Layer 13 of a small transformer language model trained on English Wikipedia (21 layers, counted from 0, width 96).
A neuron's activation on a vector x is GELU(gate . x) times (in . x), where the dot is the dot product.

Input weights of the MLP neurons that the questions are about. A number n stands for (n - 128) times 0.0031.
n3 gate: 118, 83, 174, 187, 143, 144, 103, 96, 113, 116, 98, 157, 90, 154, 98, 82, 193, 146, 122, 38, 96, 161, 76, 168, 106, 101, 161, 143, 140, 129, 138, 155, 106, 165, 127, 136, 109, 118, 152, 111, 165, 218, 139, 161, 133, 110, 158, 120, 172, 144, 132, 113, 109, 109, 127, 162, 145, 129, 83, 98, 131, 127, 107, 125, 65, 90, 134, 132, 127, 131, 81, 111, 131, 131, 71, 97, 108, 122, 148, 111, 181, 115, 196, 138, 137, 104, 129, 163, 134, 127, 74, 108, 113, 148, 151, 133
n26 gate: 172, 166, 126, 148, 128, 105, 77, 107, 121, 84, 99, 130, 134, 102, 145, 101, 155, 157, 149, 112, 137, 157, 131, 143, 201, 124, 124, 193, 110, 116, 144, 179, 132, 165, 140, 95, 59, 122, 164, 147, 127, 139, 89, 171, 129, 144, 107, 136, 145, 142, 178, 141, 126, 88, 164, 111, 137, 196, 197, 134, 156, 133, 131, 60, 131, 71, 93, 122, 98, 180, 120, 136, 93, 172, 175, 133, 116, 148, 135, 112, 165, 78, 99, 146, 167, 162, 90, 110, 102, 119, 130, 92, 83, 111, 86, 130
n28 gate: 124, 102, 129, 138, 130, 129, 159, 139, 175, 134, 113, 139, 140, 116, 127, 113, 129, 129, 65, 109, 88, 166, 101, 99, 155, 194, 159, 120, 79, 156, 161, 146, 118, 116, 136, 159, 133, 78, 105, 146, 131, 102, 78, 141, 141, 95, 123, 157, 101, 213, 105, 112, 140, 103, 106, 70, 113, 110, 95, 151, 159, 146, 193, 153, 175, 97, 131, 116, 155, 140, 94, 161, 150, 178, 95, 98, 120, 120, 129, 98, 125, 95, 172, 119, 190, 93, 104, 137, 125, 217, 82, 129, 112, 190, 148, 62
n54 gate: 122, 95, 78, 168, 176, 224, 182, 105, 210, 134, 148, 154, 162, 71, 131, 136, 127, 52, 149, 99, 205, 101, 121, 82, 124, 81, 139, 180, 151, 145, 174, 148, 128, 196, 146, 133, 99, 111, 84, 151, 115, 128, 136, 129, 111, 104, 178, 73, 125, 149, 134, 68, 193, 144, 110, 136, 129, 154, 144, 111, 164, 152, 208, 147, 135, 159, 64, 109, 142, 158, 112, 100, 141, 134, 107, 82, 126, 138, 97, 164, 119, 140, 87, 144, 107, 171, 126, 161, 120, 99, 169, 106, 96, 151, 155, 117
n88 gate: 75, 171, 121, 112, 111, 86, 191, 106, 81, 131, 102, 203, 93, 164, 92, 152, 135, 106, 121, 99, 174, 186, 89, 209, 100, 111, 110, 150, 137, 137, 145, 37, 144, 128, 116, 138, 182, 163, 166, 140, 145, 130, 75, 148, 198, 176, 88, 172, 91, 172, 95, 161, 103, 89, 94, 140, 156, 120, 147, 116, 114, 112, 75, 95, 118, 158, 183, 131, 217, 65, 95, 126, 99, 165, 121, 101, 193, 144, 143, 177, 131, 63, 97, 80, 160, 107, 136, 140, 123, 177, 139, 165, 78, 84, 80, 137
n139 gate: 80, 173, 73, 149, 66, 151, 143, 156, 121, 129, 125, 113, 106, 167, 114, 77, 101, 149, 122, 108, 118, 227, 128, 82, 158, 176, 164, 218, 124, 118, 125, 123, 106, 143, 133, 156, 80, 148, 113, 142, 91, 91, 84, 151, 173, 181, 131, 129, 161, 109, 98, 109, 102, 132, 143, 129, 63, 169, 173, 61, 134, 109, 169, 134, 137, 118, 138, 127, 105, 109, 96, 154, 97, 145, 179, 116, 156, 101, 107, 111, 143, 138, 135, 154, 116, 182, 125, 117, 136, 156, 103, 112, 77, 178, 75, 134
n154 gate: 103, 186, 100, 76, 146, 175, 122, 124, 140, 99, 171, 101, 70, 150, 129, 175, 120, 120, 145, 118, 140, 192, 183, 141, 193, 118, 156, 102, 151, 154, 137, 161, 99, 137, 161, 123, 110, 162, 110, 167, 177, 142, 101, 110, 180, 116, 91, 55, 109, 91, 95, 181, 122, 118, 78, 153, 187, 91, 154, 171, 90, 121, 91, 139, 103, 90, 85, 133, 165, 141, 166, 110, 102, 140, 208, 131, 126, 133, 96, 99, 134, 111, 135, 102, 96, 93, 90, 110, 169, 148, 166, 116, 84, 143, 100, 157
n162 gate: 125, 88, 110, 124, 191, 95, 131, 149, 128, 140, 81, 108, 101, 122, 100, 113, 63, 131, 87, 139, 180, 196, 160, 153, 97, 131, 104, 172, 82, 83, 138, 143, 119, 116, 81, 138, 154, 150, 142, 91, 134, 100, 162, 145, 146, 122, 80, 98, 117, 121, 139, 153, 138, 114, 82, 214, 127, 120, 176, 83, 99, 127, 92, 128, 90, 136, 162, 204, 196, 146, 98, 66, 62, 146, 222, 130, 174, 89, 85, 189, 130, 179, 142, 162, 176, 94, 89, 79, 175, 121, 173, 210, 153, 129, 130, 107
n179 gate: 118, 89, 129, 97, 140, 202, 67, 166, 117, 122, 109, 89, 129, 89, 206, 62, 133, 152, 114, 77, 135, 147, 127, 124, 119, 98, 104, 151, 154, 126, 129, 114, 122, 143, 196, 166, 152, 134, 61, 114, 184, 79, 145, 208, 174, 105, 136, 123, 94, 155, 69, 87, 165, 172, 169, 146, 149, 178, 136, 137, 111, 117, 134, 118, 144, 110, 126, 140, 166, 157, 163, 110, 129, 158, 111, 127, 109, 104, 144, 170, 162, 117, 94, 146, 61, 158, 131, 111, 82, 185, 108, 116, 133, 136, 128, 160
n3 in: 64, 145, 130, 153, 86, 147, 117, 129, 164, 90, 128, 114, 116, 120, 117, 74, 78, 129, 118, 172, 142, 140, 159, 149, 154, 89, 143, 72, 133, 136, 93, 94, 84, 101, 249, 129, 156, 184, 140, 158, 167, 195, 171, 122, 144, 141, 93, 141, 136, 124, 123, 175, 123, 83, 94, 91, 140, 145, 98, 122, 146, 118, 83, 92, 135, 125, 139, 139, 161, 160, 105, 162, 104, 102, 111, 99, 162, 62, 140, 117, 110, 118, 105, 176, 187, 132, 121, 160, 149, 103, 68, 178, 160, 19, 136, 193
n26 in: 115, 89, 149, 149, 135, 135, 139, 129, 103, 129, 124, 158, 178, 138, 177, 172, 153, 92, 135, 121, 147, 139, 109, 108, 98, 98, 139, 134, 93, 123, 96, 175, 151, 125, 119, 172, 119, 164, 78, 187, 104, 151, 188, 132, 72, 109, 135, 154, 159, 151, 102, 95, 174, 142, 161, 118, 94, 85, 153, 105, 181, 125, 124, 116, 109, 108, 133, 85, 124, 160, 79, 160, 136, 99, 104, 134, 116, 121, 186, 147, 120, 138, 199, 131, 176, 84, 104, 155, 124, 113, 156, 163, 86, 76, 100, 145
n28 in: 148, 125, 130, 165, 129, 138, 128, 117, 224, 135, 68, 119, 98, 91, 156, 120, 135, 174, 82, 169, 114, 100, 127, 124, 106, 114, 127, 74, 128, 156, 218, 130, 127, 60, 126, 87, 149, 182, 156, 85, 118, 186, 155, 185, 126, 68, 91, 139, 176, 42, 101, 109, 97, 108, 98, 134, 156, 143, 58, 140, 176, 140, 111, 173, 130, 149, 161, 176, 112, 108, 168, 95, 98, 143, 139, 109, 131, 128, 109, 165, 197, 132, 100, 82, 173, 69, 131, 94, 149, 100, 119, 143, 55, 128, 122, 119
n54 in: 80, 171, 113, 119, 130, 93, 81, 195, 150, 95, 152, 115, 103, 88, 73, 93, 120, 165, 133, 114, 158, 160, 112, 80, 80, 76, 159, 126, 186, 101, 183, 126, 105, 54, 151, 130, 88, 135, 133, 122, 126, 141, 115, 103, 164, 68, 137, 94, 56, 133, 167, 154, 89, 145, 88, 125, 152, 111, 128, 120, 142, 57, 132, 152, 156, 156, 111, 121, 148, 157, 131, 91, 121, 119, 60, 108, 170, 144, 138, 157, 150, 205, 135, 69, 85, 137, 229, 98, 171, 193, 154, 167, 166, 177, 136, 68
n88 in: 90, 45, 147, 106, 120, 107, 148, 104, 108, 118, 135, 94, 184, 71, 124, 146, 146, 91, 108, 79, 74, 169, 95, 87, 157, 124, 198, 183, 162, 137, 106, 155, 163, 211, 147, 126, 133, 147, 143, 114, 59, 90, 106, 107, 104, 76, 141, 136, 97, 193, 156, 117, 125, 161, 48, 124, 132, 136, 130, 111, 87, 136, 102, 170, 139, 101, 102, 157, 191, 128, 85, 173, 175, 155, 120, 186, 122, 104, 154, 136, 165, 167, 185, 172, 131, 116, 135, 127, 130, 81, 83, 99, 128, 124, 193, 116
n139 in: 107, 118, 191, 143, 155, 113, 115, 77, 86, 19, 180, 123, 117, 115, 114, 136, 128, 88, 170, 116, 109, 103, 122, 161, 157, 76, 42, 163, 201, 112, 114, 146, 214, 102, 102, 104, 141, 123, 118, 127, 205, 133, 113, 104, 170, 158, 129, 68, 151, 177, 110, 213, 127, 111, 90, 126, 165, 156, 113, 163, 213, 85, 79, 171, 95, 128, 107, 111, 77, 143, 122, 140, 155, 161, 155, 84, 42, 155, 128, 84, 155, 105, 167, 125, 173, 98, 51, 119, 104, 124, 137, 112, 102, 181, 186, 169
n154 in: 155, 195, 55, 83, 113, 94, 120, 132, 150, 68, 157, 74, 122, 161, 88, 93, 149, 172, 146, 115, 156, 124, 76, 119, 130, 103, 123, 130, 97, 104, 83, 244, 100, 105, 144, 156, 143, 204, 181, 170, 127, 80, 90, 132, 135, 156, 184, 95, 87, 135, 120, 120, 179, 73, 191, 72, 104, 219, 132, 151, 117, 109, 111, 100, 99, 129, 63, 163, 196, 95, 75, 150, 162, 99, 166, 143, 123, 107, 159, 135, 137, 203, 116, 136, 154, 106, 64, 148, 173, 132, 111, 100, 189, 73, 145, 175
n162 in: 49, 81, 175, 105, 172, 87, 118, 113, 112, 129, 113, 74, 124, 113, 76, 118, 114, 154, 146, 172, 89, 131, 73, 153, 67, 165, 116, 194, 131, 112, 139, 115, 134, 111, 107, 131, 99, 154, 164, 131, 100, 137, 178, 78, 114, 120, 109, 108, 132, 64, 144, 131, 164, 121, 155, 83, 141, 198, 161, 111, 113, 80, 126, 125, 127, 122, 198, 99, 142, 90, 101, 132, 96, 183, 190, 214, 181, 137, 180, 124, 149, 162, 129, 156, 135, 108, 122, 88, 194, 128, 97, 85, 104, 117, 173, 156
n179 in: 135, 185, 107, 128, 68, 115, 111, 95, 84, 54, 118, 201, 129, 84, 136, 159, 132, 131, 150, 103, 85, 147, 102, 146, 160, 146, 124, 67, 157, 73, 154, 138, 124, 135, 153, 172, 151, 77, 97, 167, 146, 119, 127, 95, 117, 175, 122, 107, 157, 88, 101, 123, 73, 85, 121, 192, 177, 140, 152, 126, 130, 135, 193, 171, 180, 121, 153, 149, 70, 146, 143, 162, 125, 111, 68, 137, 136, 74, 172, 175, 117, 131, 132, 200, 91, 146, 188, 143, 160, 107, 42, 75, 95, 158, 183, 81

Each question shows a token from some text and the vector x that enters the MLP there. A number n stands for (n - 128) times 0.037.

"omet": 121, 134, 143, 143, 133, 100, 146, 195, 153, 131, 141, 101, 135, 182, 104, 140, 142, 122, 147, 129, 70, 72, 154, 133, 163, 172, 80, 158, 121, 137, 82, 122, 139, 75, 74, 100, 147, 138, 126, 129, 126, 151, 98, 98, 131, 188, 162, 176, 156, 127, 151, 104, 95, 127, 52, 100, 102, 117, 129, 154, 153, 166, 168, 139, 112, 135, 111, 144, 122, 131, 109, 123, 106, 87, 137, 137, 135, 114, 78, 136, 161, 95, 141, 124, 140, 123, 154, 118, 126, 155, 109, 121, 149, 104, 101, 127
The neuron with the highest activation: n139

"d": 164, 91, 114, 148, 96, 159, 159, 178, 127, 128, 124, 95, 108, 152, 168, 145, 143, 118, 150, 163, 118, 104, 159, 154, 140, 138, 152, 128, 140, 140, 11, 124, 153, 74, 114, 129, 131, 116, 151, 179, 181, 122, 117, 116, 142, 174, 158, 153, 134, 98, 129, 113, 132, 124, 101, 121, 158, 112, 84, 121, 108, 123, 172, 147, 146, 155, 94, 137, 80, 134, 127, 105, 106, 143, 87, 112, 116, 146, 87, 140, 170, 117, 104, 125, 136, 149, 106, 124, 119, 127, 119, 104, 131, 78, 110, 148
The two highest activations, in order: n88, n54

"S": 123, 117, 66, 107, 89, 202, 87, 107, 107, 152, 115, 76, 118, 149, 129, 155, 151, 133, 141, 135, 143, 79, 144, 163, 70, 128, 200, 88, 114, 135, 90, 148, 158, 79, 139, 75, 109, 141, 107, 120, 143, 134, 166, 113, 152, 131, 142, 171, 130, 104, 192, 115, 99, 129, 167, 98, 143, 110, 97, 127, 126, 141, 157, 113, 116, 146, 133, 184, 100, 140, 109, 118, 132, 126, 128, 128, 109, 143, 163, 178, 169, 93, 144, 146, 100, 94, 135, 138, 130, 135, 133, 118, 136, 114, 128, 130
The three highest activations, in order: n139, n3, n88

" from": 138, 159, 129, 159, 164, 149, 139, 155, 136, 129, 100, 111, 92, 110, 166, 154, 164, 148, 152, 123, 100, 132, 110, 166, 112, 148, 123, 142, 85, 151, 71, 154, 137, 19, 130, 84, 132, 156, 123, 123, 157, 145, 117, 75, 58, 137, 153, 97, 140, 145, 120, 128, 140, 148, 111, 99, 129, 107, 85, 108, 131, 127, 148, 152, 162, 114, 128, 142, 144, 139, 131, 121, 120, 137, 128, 99, 154, 138, 143, 142, 184, 92, 81, 143, 135, 116, 138, 139, 131, 87, 146, 113, 138, 76, 142, 143
The neuron with the highest activation: n88

" Rock": 114, 128, 120, 130, 109, 127, 115, 151, 110, 125, 120, 142, 141, 134, 134, 135, 138, 168, 128, 131, 145, 125, 182, 139, 120, 127, 135, 111, 134, 140, 73, 97, 163, 23, 108, 50, 124, 188, 88, 160, 97, 152, 134, 116, 92, 145, 131, 182, 131, 108, 165, 132, 153, 104, 133, 104, 125, 113, 85, 124, 125, 81, 149, 144, 126, 125, 92, 141, 151, 141, 141, 105, 146, 155, 106, 130, 117, 161, 157, 197, 142, 85, 151, 125, 106, 122, 102, 122, 142, 143, 138, 141, 160, 131, 95, 127
The neuron with the highest activation: n179

")": 125, 169, 133, 148, 130, 162, 145, 98, 63, 115, 124, 118, 99, 112, 120, 95, 166, 108, 132, 144, 91, 161, 136, 126, 96, 158, 112, 127, 102, 167, 59, 164, 138, 77, 103, 91, 120, 129, 113, 137, 125, 139, 128, 75, 92, 120, 133, 158, 144, 145, 165, 123, 140, 157, 128, 113, 114, 114, 82, 110, 105, 130, 145, 138, 168, 108, 136, 164, 111, 148, 146, 100, 115, 165, 135, 111, 147, 136, 125, 123, 163, 88, 180, 177, 95, 130, 133, 161, 157, 132, 99, 101, 166, 89, 137, 177
The two highest activations, in order: n3, n54

"u": 98, 103, 132, 123, 125, 123, 184, 130, 115, 135, 149, 101, 135, 149, 139, 134, 136, 114, 183, 153, 142, 130, 127, 144, 88, 124, 140, 105, 107, 160, 133, 153, 138, 66, 111, 106, 115, 105, 96, 79, 126, 149, 206, 103, 114, 134, 108, 142, 104, 125, 213, 139, 93, 93, 126, 124, 184, 89, 101, 121, 121, 136, 156, 143, 98, 121, 143, 175, 113, 111, 121, 94, 97, 147, 126, 114, 116, 137, 166, 167, 166, 131, 154, 136, 148, 88, 147, 136, 127, 163, 75, 119, 99, 105, 137, 106
Which neuron fires most, and how strongly? n162, at about 1.4

"re": 115, 148, 112, 120, 75, 132, 130, 145, 153, 127, 164, 146, 140, 158, 152, 167, 118, 125, 86, 100, 108, 102, 135, 156, 127, 129, 171, 86, 150, 171, 86, 136, 126, 92, 160, 91, 101, 177, 85, 142, 127, 74, 120, 82, 62, 178, 162, 94, 165, 104, 156, 113, 121, 134, 102, 100, 87, 93, 101, 127, 167, 141, 124, 109, 117, 142, 118, 144, 148, 131, 131, 145, 106, 168, 146, 112, 152, 120, 147, 166, 116, 100, 168, 157, 123, 131, 88, 124, 131, 148, 117, 148, 170, 106, 172, 100
The two highest activations, in order: n154, n162

"al": 121, 143, 120, 143, 95, 137, 152, 148, 143, 127, 118, 105, 106, 149, 125, 148, 128, 168, 119, 170, 131, 102, 154, 180, 135, 133, 137, 103, 97, 154, 43, 130, 142, 60, 162, 132, 151, 169, 115, 153, 121, 124, 119, 74, 95, 125, 125, 140, 135, 140, 162, 125, 122, 141, 154, 94, 113, 124, 119, 124, 143, 160, 158, 120, 164, 144, 108, 127, 94, 101, 105, 87, 107, 99, 118, 138, 97, 123, 131, 181, 120, 115, 152, 154, 147, 77, 180, 120, 111, 175, 88, 128, 154, 59, 141, 126
Which neuron fires most, and how strongly? n139, at about 0.27

" Z": 128, 108, 119, 124, 136, 154, 137, 116, 131, 139, 178, 69, 124, 140, 120, 111, 143, 170, 149, 135, 122, 111, 153, 145, 92, 153, 162, 110, 102, 135, 52, 92, 179, 34, 129, 97, 131, 153, 134, 144, 98, 137, 134, 158, 97, 142, 97, 127, 145, 113, 193, 118, 135, 159, 143, 113, 119, 79, 124, 154, 101, 136, 144, 114, 119, 148, 114, 131, 103, 129, 135, 121, 149, 143, 74, 130, 141, 147, 157, 208, 131, 87, 146, 125, 97, 126, 117, 125, 146, 116, 158, 137, 125, 86, 143, 138
Which neuron fires most, and how strongly? n179, at about 0.26

"ories": 116, 136, 81, 85, 125, 142, 141, 107, 77, 175, 152, 165, 109, 98, 154, 157, 147, 114, 151, 126, 127, 115, 119, 115, 115, 151, 138, 152, 105, 150, 93, 137, 140, 62, 124, 86, 113, 104, 116, 109, 154, 134, 142, 115, 65, 140, 113, 168, 124, 116, 203, 127, 88, 105, 118, 123, 108, 132, 86, 136, 145, 120, 178, 123, 167, 84, 112, 146, 153, 140, 126, 136, 101, 172, 142, 130, 152, 160, 192, 117, 133, 91, 171, 150, 115, 120, 136, 126, 147, 115, 132, 156, 129, 65, 122, 150
The two highest activations, in order: n26, n139

" |": 131, 150, 129, 161, 143, 149, 136, 125, 66, 153, 116, 81, 120, 106, 101, 127, 133, 125, 151, 140, 125, 124, 163, 140, 99, 141, 147, 167, 117, 147, 61, 146, 190, 69, 144, 77, 112, 154, 119, 124, 125, 143, 109, 73, 94, 118, 125, 182, 130, 151, 144, 146, 102, 175, 125, 109, 127, 86, 92, 135, 144, 119, 153, 161, 147, 129, 132, 141, 127, 124, 106, 103, 104, 171, 131, 117, 160, 142, 139, 132, 160, 136, 64, 140, 97, 100, 134, 155, 142, 94, 114, 122, 142, 73, 161, 147
The neuron with the highest activation: n179

" Club": 73, 123, 142, 106, 105, 143, 113, 121, 94, 171, 115, 135, 113, 112, 138, 129, 147, 146, 153, 111, 113, 151, 136, 154, 72, 145, 134, 80, 107, 138, 77, 137, 146, 43, 142, 60, 145, 165, 83, 142, 118, 152, 149, 93, 107, 108, 143, 184, 146, 104, 173, 130, 124, 136, 137, 90, 115, 122, 102, 144, 130, 120, 145, 149, 140, 127, 102, 162, 132, 122, 160, 101, 143, 137, 125, 96, 143, 138, 160, 180, 176, 82, 158, 142, 129, 141, 146, 126, 110, 174, 132, 93, 125, 108, 161, 122
Which neuron fires most, and how strongly? n3, at about 0.25

"ister": 90, 150, 156, 131, 109, 143, 137, 109, 112, 142, 142, 154, 105, 90, 138, 142, 143, 151, 174, 157, 113, 91, 110, 156, 127, 121, 137, 168, 114, 125, 99, 149, 138, 98, 94, 69, 133, 144, 109, 158, 130, 123, 130, 85, 113, 133, 140, 188, 159, 137, 195, 110, 112, 124, 117, 114, 134, 144, 117, 103, 149, 104, 144, 146, 127, 144, 143, 171, 161, 130, 97, 111, 76, 131, 139, 138, 126, 125, 98, 173, 162, 75, 126, 154, 50, 154, 154, 94, 106, 113, 158, 88, 141, 53, 119, 149
The two highest activations, in order: n88, n154

" are": 138, 179, 108, 92, 140, 155, 132, 168, 89, 151, 107, 139, 135, 127, 143, 105, 132, 140, 133, 141, 81, 100, 136, 148, 136, 132, 122, 166, 140, 154, 92, 155, 165, 81, 97, 51, 131, 145, 132, 94, 139, 178, 129, 98, 53, 132, 114, 122, 103, 130, 141, 101, 117, 120, 97, 90, 156, 93, 83, 167, 132, 129, 150, 136, 116, 127, 131, 163, 118, 129, 133, 123, 122, 184, 141, 114, 188, 142, 137, 132, 144, 83, 123, 155, 79, 164, 143, 143, 121, 82, 125, 120, 146, 102, 156, 160
The two highest activations, in order: n54, n154

"ø": 146, 128, 127, 125, 98, 167, 162, 169, 135, 139, 121, 110, 152, 123, 133, 153, 99, 131, 149, 119, 117, 109, 146, 158, 143, 102, 121, 125, 107, 169, 82, 109, 148, 12, 130, 138, 147, 198, 100, 169, 103, 133, 132, 81, 120, 150, 138, 135, 101, 126, 157, 97, 122, 134, 110, 109, 139, 76, 88, 110, 149, 158, 155, 149, 118, 127, 105, 143, 111, 124, 131, 126, 140, 121, 117, 107, 127, 119, 166, 172, 157, 138, 188, 169, 118, 111, 91, 102, 95, 162, 94, 115, 141, 127, 122, 112
The two highest activations, in order: n28, n162

"–": 79, 95, 108, 98, 124, 124, 110, 130, 141, 85, 183, 128, 76, 137, 169, 171, 184, 134, 144, 130, 107, 111, 111, 178, 82, 141, 121, 129, 111, 127, 104, 152, 167, 98, 105, 127, 123, 121, 121, 113, 103, 127, 157, 59, 107, 121, 154, 111, 131, 151, 177, 104, 168, 142, 118, 97, 92, 77, 99, 137, 145, 115, 161, 116, 112, 99, 105, 162, 121, 133, 148, 113, 120, 126, 138, 141, 172, 117, 118, 185, 154, 112, 93, 168, 139, 98, 161, 164, 150, 95, 123, 163, 146, 134, 142, 142
The three highest activations, in order: n162, n54, n28

"ations": 130, 121, 92, 81, 77, 117, 147, 89, 78, 160, 127, 143, 110, 103, 157, 161, 151, 129, 160, 124, 124, 108, 120, 141, 87, 133, 152, 138, 127, 162, 98, 139, 162, 54, 112, 79, 96, 167, 85, 137, 163, 160, 122, 142, 67, 123, 130, 193, 135, 117, 185, 134, 113, 123, 155, 111, 104, 118, 91, 110, 128, 144, 159, 151, 135, 98, 116, 153, 134, 116, 130, 118, 114, 156, 150, 103, 136, 134, 173, 162, 143, 108, 176, 127, 122, 125, 148, 109, 138, 142, 144, 115, 169, 73, 121, 150
The three highest activations, in order: n139, n179, n54

"l": 109, 126, 134, 143, 66, 119, 152, 194, 114, 172, 131, 174, 164, 141, 150, 114, 153, 136, 85, 166, 89, 122, 143, 169, 113, 152, 125, 87, 126, 116, 75, 116, 141, 81, 142, 134, 143, 140, 103, 120, 85, 117, 138, 96, 118, 175, 153, 153, 97, 121, 141, 143, 140, 136, 129, 139, 119, 109, 104, 122, 149, 87, 144, 93, 133, 113, 105, 133, 131, 118, 153, 157, 138, 90, 67, 107, 111, 133, 143, 212, 98, 125, 135, 148, 110, 74, 139, 130, 149, 174, 100, 129, 133, 103, 161, 119
The neuron with the highest activation: n139

"I": 115, 106, 115, 87, 107, 140, 130, 115, 72, 153, 130, 105, 115, 110, 141, 140, 157, 161, 135, 134, 114, 107, 132, 140, 76, 104, 166, 143, 91, 142, 128, 148, 151, 48, 100, 111, 111, 155, 102, 101, 126, 150, 115, 106, 123, 107, 148, 140, 117, 134, 193, 111, 92, 181, 138, 137, 142, 101, 89, 126, 139, 117, 155, 115, 114, 110, 136, 137, 124, 127, 180, 114, 108, 123, 134, 94, 98, 136, 164, 201, 145, 108, 180, 170, 134, 136, 196, 128, 119, 151, 105, 117, 145, 120, 188, 112
The neuron with the highest activation: n179

"ern": 113, 141, 128, 135, 76, 150, 99, 119, 108, 136, 107, 140, 84, 141, 156, 146, 149, 110, 140, 132, 133, 117, 139, 143, 98, 156, 142, 171, 108, 128, 94, 177, 163, 65, 139, 46, 141, 164, 122, 123, 154, 130, 112, 125, 71, 154, 98, 145, 134, 110, 165, 91, 103, 170, 126, 108, 145, 103, 102, 86, 155, 101, 154, 156, 118, 150, 134, 123, 144, 153, 115, 108, 106, 125, 129, 127, 113, 118, 116, 207, 176, 83, 121, 155, 136, 84, 175, 113, 146, 150, 134, 120, 158, 112, 137, 107
Which neuron fires most, and how strongly? n154, at about 0.13

"it": 135, 89, 124, 94, 104, 132, 148, 123, 126, 167, 100, 123, 132, 127, 124, 145, 116, 83, 162, 141, 117, 88, 136, 139, 129, 125, 157, 106, 106, 186, 112, 155, 144, 57, 126, 121, 91, 106, 122, 184, 146, 117, 129, 119, 144, 167, 121, 163, 139, 124, 147, 143, 117, 96, 112, 139, 142, 163, 115, 112, 145, 123, 159, 137, 114, 124, 135, 171, 118, 152, 127, 134, 67, 118, 119, 82, 143, 123, 129, 166, 156, 93, 129, 154, 58, 79, 187, 115, 114, 176, 143, 123, 165, 68, 106, 165
The neuron with the highest activation: n139

" official": 116, 143, 147, 103, 101, 150, 128, 109, 104, 155, 121, 120, 76, 116, 180, 119, 161, 167, 125, 140, 104, 135, 123, 150, 102, 139, 108, 166, 97, 155, 89, 152, 174, 52, 134, 37, 148, 145, 81, 126, 140, 134, 117, 81, 107, 124, 127, 197, 86, 119, 171, 101, 106, 155, 148, 136, 139, 146, 94, 79, 141, 108, 147, 155, 133, 123, 133, 135, 125, 136, 133, 125, 94, 120, 123, 128, 114, 134, 137, 162, 176, 86, 139, 166, 112, 151, 149, 142, 126, 110, 108, 105, 171, 142, 153, 123
The neuron with the highest activation: n179

"ial": 145, 126, 130, 119, 95, 120, 134, 110, 102, 145, 128, 119, 99, 122, 165, 131, 186, 126, 158, 140, 117, 151, 126, 150, 99, 133, 120, 176, 105, 149, 136, 155, 163, 70, 157, 69, 130, 165, 79, 96, 156, 122, 111, 112, 101, 116, 120, 162, 143, 133, 158, 78, 114, 116, 138, 122, 139, 141, 76, 70, 154, 123, 186, 132, 126, 148, 133, 127, 128, 134, 144, 130, 130, 128, 134, 87, 97, 157, 137, 163, 168, 51, 120, 168, 127, 124, 186, 141, 111, 104, 104, 115, 181, 100, 140, 84
The two highest activations, in order: n179, n28

" days": 148, 151, 75, 108, 144, 75, 144, 104, 141, 157, 171, 120, 68, 89, 142, 131, 140, 148, 160, 143, 81, 98, 116, 147, 112, 171, 131, 126, 112, 159, 147, 143, 150, 81, 105, 69, 118, 138, 72, 108, 156, 128, 155, 112, 97, 142, 129, 148, 92, 131, 163, 96, 142, 92, 126, 91, 103, 68, 109, 159, 139, 132, 151, 143, 183, 123, 134, 144, 96, 106, 138, 120, 132, 151, 98, 123, 132, 126, 186, 152, 172, 131, 133, 178, 124, 159, 107, 126, 128, 138, 117, 147, 168, 118, 85, 147
The neuron with the highest activation: n28

"ia": 121, 102, 158, 104, 116, 114, 114, 114, 120, 129, 176, 125, 104, 109, 168, 133, 144, 133, 163, 143, 104, 127, 131, 134, 107, 107, 160, 130, 94, 114, 122, 115, 149, 35, 128, 110, 96, 188, 72, 79, 112, 155, 141, 109, 58, 147, 139, 145, 134, 143, 187, 121, 99, 123, 102, 112, 140, 129, 83, 128, 142, 125, 134, 137, 170, 99, 127, 169, 108, 136, 148, 135, 142, 166, 112, 107, 129, 143, 157, 161, 155, 109, 170, 148, 126, 72, 155, 115, 123, 165, 128, 117, 168, 98, 134, 158
The neuron with the highest activation: n3

" 16": 148, 139, 135, 140, 95, 132, 155, 158, 92, 118, 130, 107, 118, 106, 137, 153, 198, 104, 148, 135, 127, 113, 79, 119, 134, 160, 141, 109, 93, 153, 80, 91, 182, 50, 143, 101, 123, 152, 137, 111, 146, 130, 125, 50, 112, 154, 164, 142, 120, 114, 130, 96, 151, 160, 114, 97, 111, 112, 112, 116, 149, 133, 167, 120, 143, 123, 123, 139, 135, 145, 126, 111, 100, 158, 158, 167, 100, 103, 174, 126, 146, 124, 75, 174, 79, 136, 160, 133, 91, 131, 151, 131, 183, 118, 115, 147
The two highest activations, in order: n28, n139

" women": 123, 115, 111, 102, 108, 138, 114, 138, 107, 134, 165, 142, 114, 116, 158, 132, 161, 135, 124, 142, 129, 125, 132, 143, 133, 144, 120, 119, 129, 137, 91, 117, 158, 32, 137, 69, 139, 135, 106, 160, 123, 137, 96, 93, 107, 113, 125, 176, 118, 99, 179, 77, 126, 139, 74, 109, 109, 116, 64, 163, 126, 151, 140, 144, 177, 150, 87, 148, 110, 134, 136, 126, 134, 158, 137, 120, 142, 131, 166, 128, 192, 68, 176, 151, 88, 110, 137, 141, 124, 134, 170, 142, 145, 99, 132, 159
The neuron with the highest activation: n28

" T": 141, 121, 100, 130, 112, 125, 166, 167, 134, 115, 152, 81, 129, 125, 121, 135, 166, 131, 129, 135, 114, 106, 148, 196, 124, 151, 124, 109, 104, 169, 90, 114, 186, 38, 113, 108, 125, 105, 94, 137, 123, 143, 97, 93, 128, 141, 153, 158, 115, 103, 120, 128, 119, 189, 105, 120, 132, 125, 134, 176, 127, 114, 194, 121, 81, 133, 131, 102, 100, 150, 135, 124, 120, 161, 87, 127, 108, 180, 133, 192, 117, 87, 131, 139, 111, 148, 132, 130, 121, 98, 112, 135, 123, 106, 135, 152
The three highest activations, in order: n154, n88, n3

"n": 105, 112, 97, 139, 101, 154, 163, 158, 131, 142, 104, 121, 149, 170, 148, 125, 142, 144, 113, 98, 102, 69, 161, 184, 102, 120, 129, 79, 109, 128, 140, 188, 138, 84, 139, 123, 106, 194, 112, 137, 129, 130, 118, 108, 89, 175, 186, 89, 111, 141, 131, 147, 131, 130, 134, 112, 151, 94, 61, 156, 158, 135, 147, 108, 120, 116, 78, 149, 126, 111, 119, 97, 130, 137, 78, 132, 113, 149, 148, 177, 139, 90, 161, 123, 129, 99, 128, 134, 130, 128, 128, 131, 140, 101, 171, 115
The neuron with the highest activation: n3